Layer 12 of a small transformer language model trained on English Wikipedia (15 layers, counted from 0, width 128). Numbers have three digits each and are written without spaces.
In attention head 1, each number of a token's query is one row of weights dot the token's vector x plus its bias. The head spreads its attention over the tokens so far by the softmax of query dot key.

Query weights of the head. A number n stands for (n - 500) times 0.0018.
q0 (bias -0.007): 413484431519542614516610561571601576395512484332417508524592549442570467335526469479596519595535417534440451395517608542550401535538398586540423444419433609352690578574557408394477557489431573383429480446423487540699239431523464494409448268489583431463439651497775423556614511531434380478489519417547495366469532419487411356516573411500608429653462549396485539480500581438435467395392
q1 (bias 0.027): 589542547633412396601488517573507444623469534540520483580668415579495449472577534351476547498382397486545459460462410426418407549511379419373432553485515397634568358554404553766515460587398311367616664527513488564433567505452523392512509660439498492387538557460363495526550543477464500575466497595655380590435406447488533557533479485519426533509546433487336327581436386514495543394475
q2 (bias 0.029): 550531573474318474535514464504554480474558446463614513473500408410544473652460482438340537408595370440577578506535500526445520592500467442391548464516459339456510564289603440636435507475496515512484371523357493474430504506487524488604492474591517450526669472483467482336605392575408623538479371541455577539466564476516515487415518487494490585537502438596573587512508490502434552514569
q3 (bias -0.002): 348402539335592339419459482557638480744534444602490423441551505491381519580475526441380529491455626509361405495511489514518447551654564560434490491558516500502436550383407415521419519579413465607699459570559526482307495515637496396573400597390329515481578553577368567512384562526464466489525493530451528574534489495525482533606384507554375366458466515583415387500450491495598527507510
q4 (bias -0.020): 636404477416664407480507456575391462709506595551521500435555500622432496452519492528418502600502648570660422648559546452382429532562600495449566500530528568478531615407445357626557519581557505525437510462681560627471595475535463578559507534480441528469352422560480490553362502387500458541607529414580465428773627390480526476517453565569500452515508627478464437683449451397543523480512
q5 (bias -0.020): 522554415548577502407421561511517569361345450553463531494519538494533543432506570387460454544434492552392429582535603485529446430473476507664514534538536517549522447587672470441555607540534639648370615581445548488667454410498545493510473488516429495574316446438613566544404551465412399557438447522523506524489529476532568452531448487593555351486512502399486611429468654500430483568418
q6 (bias -0.030): 429531442498560518549581520479511515287502421526500513553607590438460479446524527494376526536563544586375555411500506400519497476451472563532558565460538546392519416485570412407534460380502634589494551466570502339500491586580610572554477283521419523509400530539613449502470486492489370302502582520412721321449420530489376459521545468502629562600524515509494469400605491484389427532344
q7 (bias 0.037): 596471664419487442514397479474534473506551470505502548441441477593339437630356558394433338487484550435477477500507470575435559651710498510531522459549433390569573529424418623564421423495425493666529432560490512431523598540459518413469430546563516492431662365610577337571460654500489554532468449502417528594454478608579600592468624636581466439479540531543625421502513460628650441467561
q8 (bias 0.040): 606473646558432512490458510533461472543444663579478553477480396476472532588593464527458541500440414306476332445417429478476388536447513477487519549500483444587449433582393489469307464531404370586502450471550566320492490412539435445689566690477580587520640347577559503675693564427473589635481482580594418660483543585490605508513581538579347469369567540413507401516574387577564517605542
q9 (bias 0.008): 502551544398573598437380587468358543469449490621552538389438597518544451622455490459599494570568564506460395539472559448441327505374364594509415428514439443423565570475523578430425476455581580529485542481536654438602535470480532555543535580373446549451492423380545549486528530481440429504456514651641505519475321371519473454344647578357330350463496447382601541447479496373511416462494
q10 (bias -0.028): 448527555535536468570510280483487613407419566453593637495541672518483632443617514569497368682596548525416360473443607671660494480665430475462454503401384510493533478553541584478579624416391646366344520425443579651521484492508563598497451515567457590541392595534466425488610678378453528465697346465392384473654541419467515631494381473753370482588518401459625588574581492488469424444424
q11 (bias 0.002): 446440497372609616425366455607634480418485432677526372468459585445425539425410361400439538419355623500594613416680490317418488576506492661571600471480444481463517672435411384439375426394421618500520612507551576453391393595468542315393564420341363440566481582407483376546552453564387539545569614474585626345489417417511411402531565571435425231471439495442409479358465487491430461475436
q12 (bias 0.014): 401431437516564526480510476449562494532583507431570542425410550547437532431367500601545509422485589460599426404616644421535528514571576536529514373634517370565492408598395474471496430373530576440465464504431485502567475446419528448432570519423548500520506648535550453442478469466504489430428514492372556500408533478527583606294413555691583611388493494431354634502549568353460555535476
q13 (bias -0.023): 470487521595580554556460561508493474448471434405553478430447631423505450431498433337498560528431502650375610385510456483474615443478426510576693502456547384411415757331415500546478522417399600371603438467426510495544517462500645323557593426412400502647502552557601431518503354498517430454687423545534607386495526513527457238549602344481497500541461460388408493427495629491436536395549
q14 (bias 0.031): 485480557420474474508388594402488526441534438539456483571464611532523479650517548571538500588456479500368625556437610396478456513711471359551535398489389482636610450699586307547421400445581396421541629468538746500431500563490537555459470570406611563376450464323364487532477495474527487637319367574468593618649549505414602526329526587498407480418508481479479435595531447419461370360474
q15 (bias 0.098): 300711302459329719505325400585651676246684715269351771580522667599409472614743405280417394529449351422440403487627329363428301338375723445621430504445460528624455637321522543541378489459390509739717577544542674437587315795435561529240819388450412734559528786693573314535500332626470606309254674614630509516383403413493343473385421380214510676412450276554392198201307525349547569334534
q16 (bias -0.044): 625497645576478180428518603551538636343584463548513447348563519323536306571565430335369654329560558453519560430500543469359576581246072713397409611638496472298450332500430304484545447419721589563614490630521472237415689507531520360559564611786430294516504615487593588493504480468564703450392508443451574496657720693372488312363541520237256699630722558464837354588493394571396477547460
q17 (bias -0.002): 415541394455459469350279686542403427459566549450480486493485517415428340461424419555457658598458543572474407580562527330502581591317480462411554390497534455492482590439510555681528492432562498553409494468503564410407568558538408593447427572415348452614380540442460338513470465527476637469433535542566568509579440685482556429497695498409381651548524514525493464393444573511461561455570
q18 (bias 0.031): 429654481489246462457397590509382419670479450591328621497464585520342570608485508468544539544338448481520526470542429527602510401430564357488337558328668329626530524516618764582513559472516456456650478391591434536690448607567585455421511640479559569599569426408580400542527460511555389718582396406301500720520588491619514595565451303303331409503541445446397503528442380422625445561515
q19 (bias -0.002): 417495687421492401439436492512409412431446467572407382500321475393503497492506459318461652468448574350557600440576570384470392707427389506503566553350492407522361678537398506408457407418443477516511545436464431275299467586678684327530441466345413467540561336422512349424575389497618400672582424544476534430522587640486549426459494625538348474411703434327463405492466516600459555516493
q20 (bias 0.008): 539465379513453511426534416435530482534493406440452387452547305484506728548383488613387438588455699379412515497437615522624506462556494426542424342468489480665423366551600747486517440566624569303474588486559256563536451542486428306518591494363506395528530349421675554547292637393487546576337451457410561487546590566402557483359405612583457597503563591421391484503490497532362629464479
q21 (bias -0.011): 434322637543438440621559582512578503500474464671545572583526449464562542451652443422474550479649436425644437598607555534508586389371285826675582511596414400434463497541532346582600618399524380404543507519521546538547536593427475513544542509550391429392604396757515541505573754489433551368500494438307440461635484518472500538357680494566445650425594500357597557524692405575489302379534
q22 (bias -0.006): 549447532479433472476600567627559519460392436482338330604242545283440456395415430459566447448478517512522520546609470528607594537554393348528508565405581471519493453347411470508538463313561421605411580409511400406494557621560478639541416410529475504585633375573474490559572563423562508582568379511380520621595614636492520431603346428603423529482473464396670576385547490494558495438591
q23 (bias 0.066): 526531294420390741691549585658613667337757841217496579473509628697527293591779448410564496520529271584529495279648353599159550113151717633622614636675564458559679549533578606509404375509472689312622486648514827589867487607297687693451583438611479664399516755495661549504496358591634424409463571600695663464364426322571405457513572409230486378508395266469545402366388492431496508476566
q24 (bias 0.026): 472443432444560786611515465630562492461572672410552392619548547600700576420437534601480358504668392685708386548462456428553610155487787467565648429633413773568706467596396449333606487595672568500440563447618552604648469364402383722262507329475583576589363622395537602387541467518283454496530845342755524438461366348634475608546508568343919378468166481748406417590500410187367554522459
q25 (bias -0.010): 579423540523447517522503497489526605520600452677471456610449593484489544356444583361759313445353515550380541376569485554513581539567630575604440460486597625589410445574664370321507433503651470534495518516423604450597379544421533444595439396533487507541510276491402627495640445498524413483483633495475462557574539517482498378676337644703428384502423513602449367584503564583472678611532
q26 (bias -0.024): 512421500591498422421509608546626525652631487468535553615418415532434619390364498528469541424534596544505532466477579639673671425581552598517437514587595521417493350341603569488487535522601471635392389470391353565487502491535548477527469463421455350444582542569507461419549441542405575544444468375397422520608484591492515382649410498599569654530512592549527663540493471622532565543449
q27 (bias -0.001): 441545388451599491593659526524554486418418672413498610558456624610572476553531530553468430530531405546528571605350530617403601369536647362417574371634401529512648500465316428467568568558500701493401485561380400681516318328566454631398609372572628558551445532667358548568726446457466412658516605404488593473417405238505509694642460418570712510516367519512352535495505428437461310445475
q28 (bias -0.026): 518429671376481417469486420453455440441514371694487403549464277495484495434495572440472439493539548382490430600444596556544365471563332518363614558322388595480455603453429563344536568556352365468524468421411621450469433417533458419459407531537620479469551486438389435452630602584468351385705495511513452584497605521582544382627540539569708457507492517620450626512452524695414517610465
q29 (bias -0.001): 315551311539545547488628587382523610370647581321626566602598647474549430440503533594491534458546417632549291539282489539548572326610647423295387556593408468548629457497334656500585545525628530555522579512365488555600662418459405545399671497482538520485414552725608692413687473538431432533535521405491311489497574420661573641401503494457629318479386336648472500506497497503653425506528
q30 (bias 0.018): 609547366510463510411510495436521525542585439516470541605429641480592493593446577514722637579545478446358674548528437416256524343373581619508411575566466498647502492586492599524624513516534574216517579526453383425690474435544443635510627546497539541637431442557560535563556470502451440602494304550478560490443601668545471505399582277365582581486461604530473351495520431383399434557491
q31 (bias 0.012): 690530407383436433389471682407546465686530471369506526500364587421358460639513509469507589588370459497507641476709397405610519472405375448507694670532631317497506674256551504352293427412577665321497520382446503633467513612526626349631673545538456422452427585562528465404438434503701299525680322395372611568530662660522452384479472486389024638500742348390408470427519567500374618465483
q32 (bias 0.016): 532568637625397508527516495661642397393504533515538495469615382469560491458371492498519452559710466534387393407498458442465525505585390523293418435477539524498446440354490487527485488462355464380564514504441426399545491574510439500405431489380502414413583550441525502357569352496403716449638487598566437427383535490452531441523576414500462621625464398681413510447631477633451516370523
q33 (bias 0.016): 538502483411531399454531477536630471686643460550487550648488440473334515572461562413270465447478568446507503505444513575458505485453632514498463583629558398548439372329425573615508483650442449527542432555624564582454534518516468449518590691631397496521595485543323606525414579337561507567430442548461444547431543495498544498541451571624435373415521487507403410458450410431587518485593
q34 (bias 0.022): 593525570592429493511558414426527387550456500634560498459524420525474525527760533548508534400506470300599498446575480536512493549471493507563529683549470466560476522477434546544544409629490357576544454471380424474435542543538533542581426693482413574570515362539376404443426498480548598474493390581603468557567563520547581571507442623481498490458549536476524453526413560444494554498516
q35 (bias -0.027): 435536532435427472454472520495422443470621437457573515401452567411628505591598436590460449391354570597466530440462569430571595526444497603543479434503495582320654526519562300490524534446511545506298483361616611356658357446495571495524475363497664492579424435506531620467513469477502490477561549346359552534576550444562504425412693555476667647588488516548495567556572563355390425617430
q36 (bias -0.031): 425552364502591614526526504454563528375515457493386535523416629409504508518427467521519500544391474609382601476480535528510527453594430467533443437453536578407417526605607456410502491360522583557474559471523569495663452504420524409441516356553519466485438535532617518521539513539531350356447617399644511353500486438421437401591480388558538403483444492507492523444590583563467477634427
q37 (bias 0.002): 418593432557414578538518473375574423317507487596492521522448539347485447361647464487524459633481452534389473478488566436549472482564381601468482335515365441437648530487512460538491605401572588559481608443479622484650194512490634430383516538439554506510496524525541492434592581538486474324385513424451532525447451480522531443334559386476338684529534417550419612454518472399371498518427
q38 (bias 0.010): 442431490563485568471574591547577588577496471417542498479460470525328462449347448427553554513580535524529536498462387430447524420401500562465483402486588432528339507604649438457529395319528572487500564556596577528624556549414343500533369449438581483427567421401579555560476440587482531455426517590573491477648464557492513362353650488475422439374508546521699541369543520672500617539506
q39 (bias -0.028): 486479448539629546459583623642443526557469596343546428235572647502505595473484410546505627461397548485412454402451509495569393524382536498601473534507618537350459510530540530341475554543579630492585610537608528551657631423404478571617496541440368444500464515463603512514443498393484420412505476550595463442521522493550414418476600465590497437517528452426502415415537596463427489546461
q40 (bias -0.024): 596443542509553490497562690570469514716504435414504431496594403641419518422440494589563591514564452589595378636369495547460446336309644505587443437459598583485450556299576503492478543599525564444475582545596279736567581617526479543530388459338493459452458500492536387439363427421433446520602447396526480466628491490565422418569454421533593536440412652540461502560505523581495603472498
q41 (bias 0.046): 633464559604577473552483591492637470626510623625513510498593437549467610556365373627508546356497613439564526519634442439442485431515628560516483617492621453662591546338434403627486443420427463533542573498444521503385412724580447468593324573330402467554564642403443462611559416534515536549407358566664390558401411557500481545418508535551473512421427639381542382435360323482604616460556
q42 (bias -0.029): 461489443350441517558458506391378393664527572842397422503494500509335635423459620662671377517511695503520356656466711536563370659349408601458538385447473553497610353624491526494513481522505482483399651438613548451555564452523446686426424680318482458594371334360506607428367561399584285440621374474513553536515514472596474407429537431457473436565578752448407544618644545463489483453437
q43 (bias 0.069): 545448497524470500624495590367543525404552633607506533528460409426530486515577509609370476429485351347523509397533568547505346640639449478516558544549469381674517678391513427508502454369582414560651443366353569400403332537587511388363526572500558606527649580575321435507567511519551536592422503606533417615552500435513678487440489606429389655446494424468532578574410322410520673488580
q44 (bias -0.019): 500630319532432622378524395459632292387518512464566508453384574357568450414466527492494655532411416508600583387544460419566510660435313396553561474602537533318497536513390531459351512422566699507407469514341444421339376484514385412371482373500385414629419576546371503490450449407421563524645637460539489267497553399419486325482503544567565533547505481409533474302688533372503671570304
q45 (bias 0.068): 584622517447335400583458474476594557471585451551530639526403479513570519605554453455505395522550442283523466513507419370480365669474564465487478438565599470544474621372453517577549502586612373491701387361324466449565348475474622486498550557524500539391655460634462497412540586469515666581472564596437531595446485554551624432381636513528442648378515368455377549610437407642530510354557
q46 (bias 0.028): 517579604482579477477502466358488433476436611460468510438537444593570327474440542487563542463613381350476357377453450517416517551415490644391477435553344472510462364457456558613517468462639490644535380602383562310484519530498351607461511532419510536483491524478490616485535742641521495556374616542500442525305409341573552549314495589573495586582510585440512408468475505388559524553485
q47 (bias -0.018): 403502577489468398507545465493355359500585338579482428533326440549532487512450595587469526453461549467481550493479577490599591686457443557451452540510469579427382399642375327426511465360593610552421514500475366500479423617516583450614535521540569512529487505420420456579478559548456603520628545384237517548644569611480519592470369522581414503550623608412434550471558461448371463554390
q48 (bias 0.035): 445572510449473346668451558565606500321587567415512553573488643484650603577699354462640518584527443485445461538662493509417386391436505378682548421542535403476511485379538576531460494525446465372582447553483624557518438581475590624520565474603540441430538570554529427513560493433489485528492463569440561502456509463496483402650539424409429599447554329481336435418482569573441530442520
q49 (bias 0.039): 641503438317411682460466500546545441464465572353449506429621794646443621450513452627484381680393515597472460503338422441494669405577725406573486413429474477713693581354510710503419487392590575384399514492607668585582370385321418504203589295487572600606465429556500410526493574383344330566385678548545458479426328339607479533568694546387690363409362485483389448528388478381488522521422
q50 (bias -0.004): 660365638492742509530575543452440450615431447539599348567375436589564473542346657655600417666477627467460523672494530364444418497679564552500591369552497581668451391681358304394434417439454423588475584461397542577500555447610375719553516370412518507392377387368378485403422704468471632538330479403506570413593316463488456506387509518642625406457630666521522494547541556480523380428535
q51 (bias -0.017): 474310640517510523513551515393352493566467334566580402486404513550603507495477586523561479476606437488395560490493538479498447505384434322408549556508456652537462545694559378226594483575599412453430524554530510472525678488513507506569408574401485393432342599488553516406537585502553408680552521538495367467563648383642443617511468477602434427446496599600592268616531461468409455498546
q52 (bias -0.037): 350436612553422546406589548392489424469487340594526375482428279458559557393217593435520528572484423508431613589396553394560431530239388518456542373533526587527336441519506423398592516616579549589500574586446280503300564584660450444611354623444497334544423597569577477406421459539403512526436403424419423437522563529540437685316398566514385419420591433392492511516681570252407436476498
q53 (bias -0.034): 339418513439330422512506549494483422478567419654398357599678359434291273350514655289488563536455354514557607509306503482585554546487290491602422445549594432375552588381497351609553438411467559626372416453478437368394365492590449494340416542656509483536545409544372552555545536549509290410377552569339620413468593518410379402666435491566427594420495605497494544458423311537475451564392
q54 (bias -0.043): 575480622549523421398468521459409447599522470621480268497559469349503615319436628579337549570512581419437466715319494522524521620594442622427546469487407575645509462425534277351575448432463500468313459458523528415314515388613384432479361377471478400339494238461236545550465644352630516426377391529425308480726503593485439478358565647638528560551642649440494423550728462496473590643627
q55 (bias 0.012): 505514466447500600479522489484458476623531406486449547602369495445528454487469537483543474457465545479546427590642466340336500526363599625488420439481550522585451389640569473607465478424708527555360550540502558580612518707435448625485492593394566559549366543319540498429365418408533555477429602514469505580601434519526476592400395486632431521519493577544420584414479543466546511399498
q56 (bias 0.018): 346622518508545437383513531465431575559618593506454734508528607624561477467550563510475486593606410542443335656419325596503569391376590465440374517465325601567458497531599524645616532500466528497577505476680615593506445462369522596446500628506627606445451478435521526608558631490624391359209611612452466451461294494502455806506379412374519484503468372408524609487434348484538349381498
q57 (bias 0.019): 513408479515628599587452428450433445584369495580396308468399493519420468547557500540518469469421465502410498551549361380379482526520489514453410436389480591481547660641489452527415482537467562531573502478519597532524515405450568556572433468475584635439532329359548662429446450516483528559495686519645511553489398511462449412567381525549473419522455437564364544408440437470496515577500
q58 (bias -0.017): 508490532436443526443565535623433346393443613604597471383414500252627415508551420440546500500466485492476424412537470412531288420457401452492590511577541471290393585521538462438446657554344420566484516456483539284413564369376569470557430573523585491598527491513486449427626653568503454401603466540587760545508492656303530414406618528330429472644596410520521514340449617566405564521612
q59 (bias 0.011): 396510467505497442630582525571609601445490488394633554596539686609560480513442471530467516545629437601557300579439405598591523436535632477605527467686310500507614474405553539397542615451544561558511414528367565601540372375481337604426628253737539491483492619760433569542537592472364561513383711425479483431393323361641511540584585441465685567543413513606400528492388437446588462552469
q60 (bias 0.017): 508575503572537540466417676376519432551463480449446369405483418500239490442467574505503559461407541510535515661418503633418541558649437389545612527514610498425500571542572637619576640523424478579531495343629514557446535521484634551482452457340420411396625494291437543593466472470640422581447377545494574432538423722502483349503639531524531541400559404458690492560716474620701709319507
q61 (bias -0.025): 570403483451488427412463516276269544608319497742476286533490396503308518531381704387288508589380669436456576794356669543469314706481476493380420328380441456578479486608372391503442553582630523678413653527517424464310452575693554353581515496456471440450500288357320520529390530304516404524584463412476415395687481324630495467360521626519449522473613605460342386611604515448500459417458
q62 (bias -0.011): 506517541430471313511435532399363330540413483562647422420561568452469493577476445625481552541402598364476494608545449285324401584528412378438392481431662419448490594669373497568505560486470390373438498477512472581476613534568526587634344585354489420441433530361409446409494574396710546437680306507488500576557561631461507511268667572471361397557640549444487486599503492528555358570465
q63 (bias -0.028): 521421655513587454465500533379474310803457378657483362491435466566388598454263611654756433446435630390602616432562647429451387727424259546276475674539442554566400399693493442535576538504488541445487565435504486574389569500617488545619317795303514413476390515122496643412324486544553496531482248509364500550600630539500422640324433503562341527515655799493522513625693462543575510525512

Each question shows a short text with each token's key, already scaled and adjusted for position as the last token sees it. A number n stands for (n - 500) times 0.00095.

Then comes the last token's vector x. A number n stands for (n - 500) times 0.016.

0 "|": 545484622403459425423459559610450607497450596547444536538535443485482552550437445496493555490498452419523490454502595479478570484607578644546460540537372464471487403539390528523535436393461407
1 " M": 543513560430426426384443558546529536477429621523454438491456433510464528527446440577503629465536443531380491508504498385418522465649490642557460589510395471479459411471477501561547419391492450
2 "in": 577529576480425470510471462568380590436541539531497437509396415486483511512458437617506606516412491427405425482547521418447554481577463653544423528519365431449534449450522503463621477440484421
3 "qu": 609573605472370456398538547478449485433452525534426486549541446394517513536547436597472645512572518504498465508429494421412522512591462635518468536519405487481473418506522496575575506392475442
4 "i": 559457526503485496463533483501447479494483617508451454530383417439475548572601433590447624530440502485520506485533448467434481481600505658512458451538434409420531414522544538477593478371452437
5 "ers": 456466503508494430488536562513436452443414617542464437558424422471486584602516425564436585544479507507564500423465491452498531504611415610563450397546443435413498454511510538539558468364458441
x: 388513479452485879472470460410550526560597521468504487575464560516516549519493476434481513540598408440543545479543506548563455473464590490496603507560512467599507437518441459458425512376500491480550571517552566499449463589479487485518500463411507588500496616476569455513568419540500488493515516514487527597436365531531460526543486456494498493500419400596518538458568418543539588390530
Which token does the last token look at most? 0 "|"

0 "ot": 576472535366429403410497606659358593462393587549367557620465280418475613617485412498430634495472384451402537552563664340564565558694428679496383646614328404381514403561384535517638388314410326
1 "es": 593504583414435408366528677558385534450369638547366585669464248421505626614466385498414683502522508458468466453497598387531598571697343672500406620605403405363483421609423551594609396284448365
2 " |": 479583480388463384302479642695357632496363607563405558599556321453475595559437340508486670479553528349648332340448649470497662529682478772636482535571467405396448405591462558622612347349482355
3 "\n": 462605476434536427296461620507340636457516727540435514629487307482599577552384377414566700548401583560723388324501473346527551472703495675412321513495256513423436338505427602595494514302417370
4 "|---|---": 387581522574637548318621525644309765377442679560469489455445291578485574593333427625467651427469468580604293352504674353572697511661438730562358528517436355392458424497355558550609525468461369
5 "|---|---": 454549499634596501284641604632370707405427734566458489532503161600538562530287401596499585441528412698562380346588641408484700490672352806602402537495539393391495461521469570581626518444499421
x: 453571531422497519531464467345456511508485543462512546472420634537537576485516489358489391499522432373468503573466443511439474472546523487559587471560425517390565500490492530582428419545491525391488487368459491571480539441461468564460459430567504503424239479507477463396479550609540575583558407570481592503464553502415404504483511505461500507530556437498593472527381506478565524467639
Which token does the last token look at most, and with what share of its attention? 1 "es", with about 30%

0 "ill": 538442537394439408426484574576366582455425602551372525582482290419471592608511463567438645483461372474405549579538604377500587578676378674506406625582369421388500412521409530474682454343398367
1 "ot": 609532571387410413397493567619391532442405579543371520636449333399497600600500415512456580518468492429450502578508599369547549552674418665525409593597303425393521394534442525502634467304419353
2 ".": 606576558431436404362437533673390594494462600516449642513391306422450577573398419518439709494432593389547411377556538452482653518630321655539267595570343452399441407562470506553563388361512417
3 " |": 496653489457530378332430617632371605460437693546475591536522417485477569514427348567449630532610495435601323294385609525459664511648674784624470528520515408418418441611468621620523455417547407
4 "\n": 412513465462590435346464680461394617396520777543476529610482339498598531495415412453570675537459525538655412313478484348524551469705493734391280516502288521442442421501484604523449580360446407
5 "|": 403446254645585524289592601654449595437419656568442566478571500466569568543445418452455513483489430715483411433438520424493656432673678677620453482539346489484462363594366565552499464350402394
x: 533483528482567661468560519456541474551476473474526520496439543610473594487460393503457443501502500410503482535544474529551533452461462526467585607554563390556542596514566557516485419532431491448416554318539463594457565551505612496513589491496408371474501478500534518456491428505494433660499504604521558484486455534496398439562472513512500497434235530527479533575559480476437557496660
Which token does the last token look at most? 4 "\n"

0 " the": 602535527397460436422508565536445566481476565515441517531475441468455552540493544510471611491482280406445406513502598344519554490572428587470411600521371457486538406495440486479559438381417422
1 "m": 647532602429399377390512643453445509428459647508438479661565469489536534472451487525491603512486444446461422489519521331500516546631484639478501568499457443438460391491443564529537507413460422
2 " were": 571558575460448473400561709610454584443411630542448519584529486536455533500484450403522452456400583503484387330478634465574588497587354660515503570518497451454461432551540519563495417451493435
3 " a": 399559662667482309467558535532426676478508568556493535531509373474471503499432463537489535494483677578532477377522491349466604469576500601477414575479387475524563448492499489521533381463466472
4 " B": 442561640524463411373483556523436563445456634521485480538462377489472533485462432513510626492500560500604461369480413391459554456620440671499410624469420443421473428463493516587540389376510432
5 "r": 407478575607501482481488522526417517415447557492480449606454355515472493499498437533509692515508509531586537404527367332451566537574338604491426636457428500499594457441461522535618360472507448
x: 499420527521451493583465527402470504508517546466463492504502535542509448499531418478563477443600385478552425502431515453456513575490522392558476554479426476508393581460560543504417462644529467509608465509393476505499514440401395575504569450489439660484452435478465386514544496495483515536528553583675450529513516456466588579497627461570540461398356456512380537438405465434503632550650
Which two tokens does the last token look at most, in order? 4 " B", 2 " were"

0 "on": 530472524431477452438492545572427586477452566539429492548457366457494569596467451541446600510501441471438494557543585420530551537604443578468424532570398434449505446497456472498611474379436394
1 "s": 578511571472459435403514566560449541474446586541430501559432363453476570594494444529439622522448503482481478508526543436503562530618458610502443532558402452441494447539458503539579427354451406
2 ",": 529562550363485473396455610531373486422438506489447499571441373479502528510460404501518569497452541450532403414512530364568538545590346628552386608508416502440576458532525548539556430422469444
3 " L": 603554647455469431391517574565500532418482650516486440493421359482466536493429423558525609540500592457515411452477481393491571435616490638537405560490434451430493448444491492568536463408522443
4 "e": 398502604552467470386533528583448569372499642499508448487351371508512511518454410557495588506426532566592452449513505353475552458573493579510384542448372441509579452431458522536565482421485462
5 " N": 435532642508474415522500562525489550416494618496483413437390389510449512496477409549534599449432535486605491423413439397474508479579394620567433555523487431437525473450589503547592452411523424
x: 508494512509574559407512483499508495446480551490432561499529544482468493535556534545441534471525470501573452541587492539485561508537550568607538450482411507506472528477534551501513479556532387562530468517390547510466533492467530497494510470488469759504624499471467518511498514475491524430451571578446506515439480450651615564478463527480576496527128383584550441466568473462471437481487
Which token does the last token look at most? 1 "s"

0 " ": 643506591453468485458452505655412589500505621569406576526436299448490580613459430535420666512450410450499445449546598408525595461613528630490353660570365462465493425536461519560600433325414365
1 " |": 526449566351430427363506618671384590474430627512486523550481361463500546476460351579498654524533527318617369384483647533390607491631499776572470452499515387400520439552522623601546440387529430
2 " ": 548516638559452486484454418451383526423600673540455599567446308467578508515444360459528643559430632465521536327560517313509606396565633684471307667496421481479524490489544555664521539364510407
3 " |": 475685406485529449333474657605406555462429634504495556572518376467521523416433342554516626541574507431618287313449561519396616490621523801563448502491543410396524465559542635619505438417554457
4 " ": 356521548495549477484505439404410472422571701549466598573462364470548508491413356403569593538458499505652555279533515329509601373601646745493346601482441480456493471495539571702461556364532423
5 " |": 491576344653611479333479685574401530458418638504500561581532388461530518410445337535527615547574475700463343370429507507411626479626524798569448504492542422390517470561546637612493440425553467
x: 470554520459507648499455577493460463544472518435531518564549516675479636564530511524458501451524486466520410522472513497382504479472470532536544491499439393564593582460482428554487497573421490506515592219453421554500463590551553488468493505509470561378488513448514418480480517508482497512445460538460533547507452423509239496491606553432505532502490478546422546560428501540493517444641
Which two tokens does the last token look at most, in order? 0 " ", 3 " |"

0 "ad": 540487527409457421429508586601403594467455575532404511554440344444465578605490465540464619488501387460450494522520615409551554547622408603486393579584401437427502441505426483501617450382431382
1 "en": 577480527462460423440517563579425599445433628534420462569444329455519548575469430560468586463474473501416456555535587378518560533615405590477408513590422410406492459455483451488644442380437373
2 "ed": 548501564495439458402524651481441548439424582557390557588480267462536564567446395516501571475515559470453438443482586420529574514629392632496443530548459423392459457553527506587584454380456404
3 " the": 422556607584431420359598544514437548482494555498458492497450455462457551523518549514471625481468776598531353483465548331520574470581374584468406576489360451512554408475483473501537447378418437
4 " s": 417447697527429445392449586586499540430435609513478555563494407451389530506451452575454600490530540494553508347452397435408538476573446690497427732490391462541467462524568485599559393384556455
5 "ch": 427548550603528447425472537502364541398446537524478433554507446435455525510540439629486568477502504621650397393458420447489607444637395738483442605482398428410540448481491552538643360440508396
x: 487539473504426562455561434551535503435502580424414574513494529579497522474532343481460542573503528387551405482368447480534464591433506547528504479477448512504560554463521539451504538551487531516545423470446499405593509551521491402515379593619417598507486447474526489570579472560415560589494567396561570559460463410581572587543560400386489464550479499473459429483469380432534617446712
Which token does the last token look at most, and with what share of its attention? 2 "ed", with about 30%

0 "ard": 511436484445444446429507567575430566451441598530414480580466329458479567568467422540463599523460422464405506588542600403501548546608391630488426526557406440435495429516489521496616451372454392
1 "e": 572501564439456451416532555582416538439445615510414510564435348439501567596455378548446620506433507442442498518483589363543528559598436565493418548556393425456517433511476539522605477394460398
2 ";": 495547497442466455404450594577368529499454532544404531588431339463485556532457400469507579485511523414550444359492564445567585541591348605589413516543492439420489458559544562561594413411442412
3 " L": 609560639482471402372486563566498517416504674514484434491396341482441554511413412548507616521505602455524400456458461417495563444632467634533396575483434464412459451424515502576556505393526436
4 "a": 422543645589446451373507536527394541446515649522518412554321338529480518488450477521524656515464553553551463408536507423431531418581386620547403459453469460441558454466530579451574466373480450
5 " S": 435500630531433430467482542553502571438436604499485461499396397467421519527461415616503621467472521476610510416401390438433540497594407633551440559543418394454497464488603486598579396383564446
x: 446488468499554563463452440516511525499440525477446469442522492478468493485534470498472395449473443512536466554462470564523549517445543494589487462489410407520445569501449465500450435504547441549515445622461502482488452552495541521505562495525482560416449555437446516584500471526450520519431556499549547562520438478610507520480540536492588513513034471574479401523545424450470436562583
Which two tokens does the last token look at most, in order? 1 "e", 0 "ard"

0 "ter": 558474520429459472434507578569419570472458572534417529594503354448478557556466464537464596527522418455446491522543573370522558535617399617473430600554412460458497436526456499484601410403437402
1 ",": 573508559375479480420454582548382525444450528513430509567426352474494547539477425524486570507480510432513475427542545374557545563601378634535386623531425488421551450539485545509582425400440432
2 " Mar": 565483702458457414402515528554452542493406625529484495441405446449477515529554446534509554476477528488403436492512454363404558469609451617534421508542456431383564459455479529611535383455478451
3 "g": 500572623477396416393559554567431548447515595483493480578441373455493500500487442647490614541471603472493436436492444403427519506603437596521439576485375438454556450456571511557586497387491472
4 "ar": 475538660482373479404534575472481503471450653528436465531512423415487523528576482624465634540421539527589524353477419438389525480547408598511478567508428461464455465487604504492587443430461443
5 "et": 469509547479416465435561512535402532460462629535446428538402412488485572597427367555450547544400511552583468456496505424496545499561465568545423432550431423448448445503557525446587488363467426
x: 492559416496512830425381554344528658545568498499507498496550549618556429494454442398434453595496493544546498525466486505437407323482556509471612452564532499575497473486549506514394522433473485497471460381475509510488482517464510539493526497453499583424525440557510513474520433505569500557459543616545475520484574518473420468529484453470545491481369507568550445410457496517490548548507
Which token does the last token look at most, and with what share of its attention? 0 "ter", with about 40%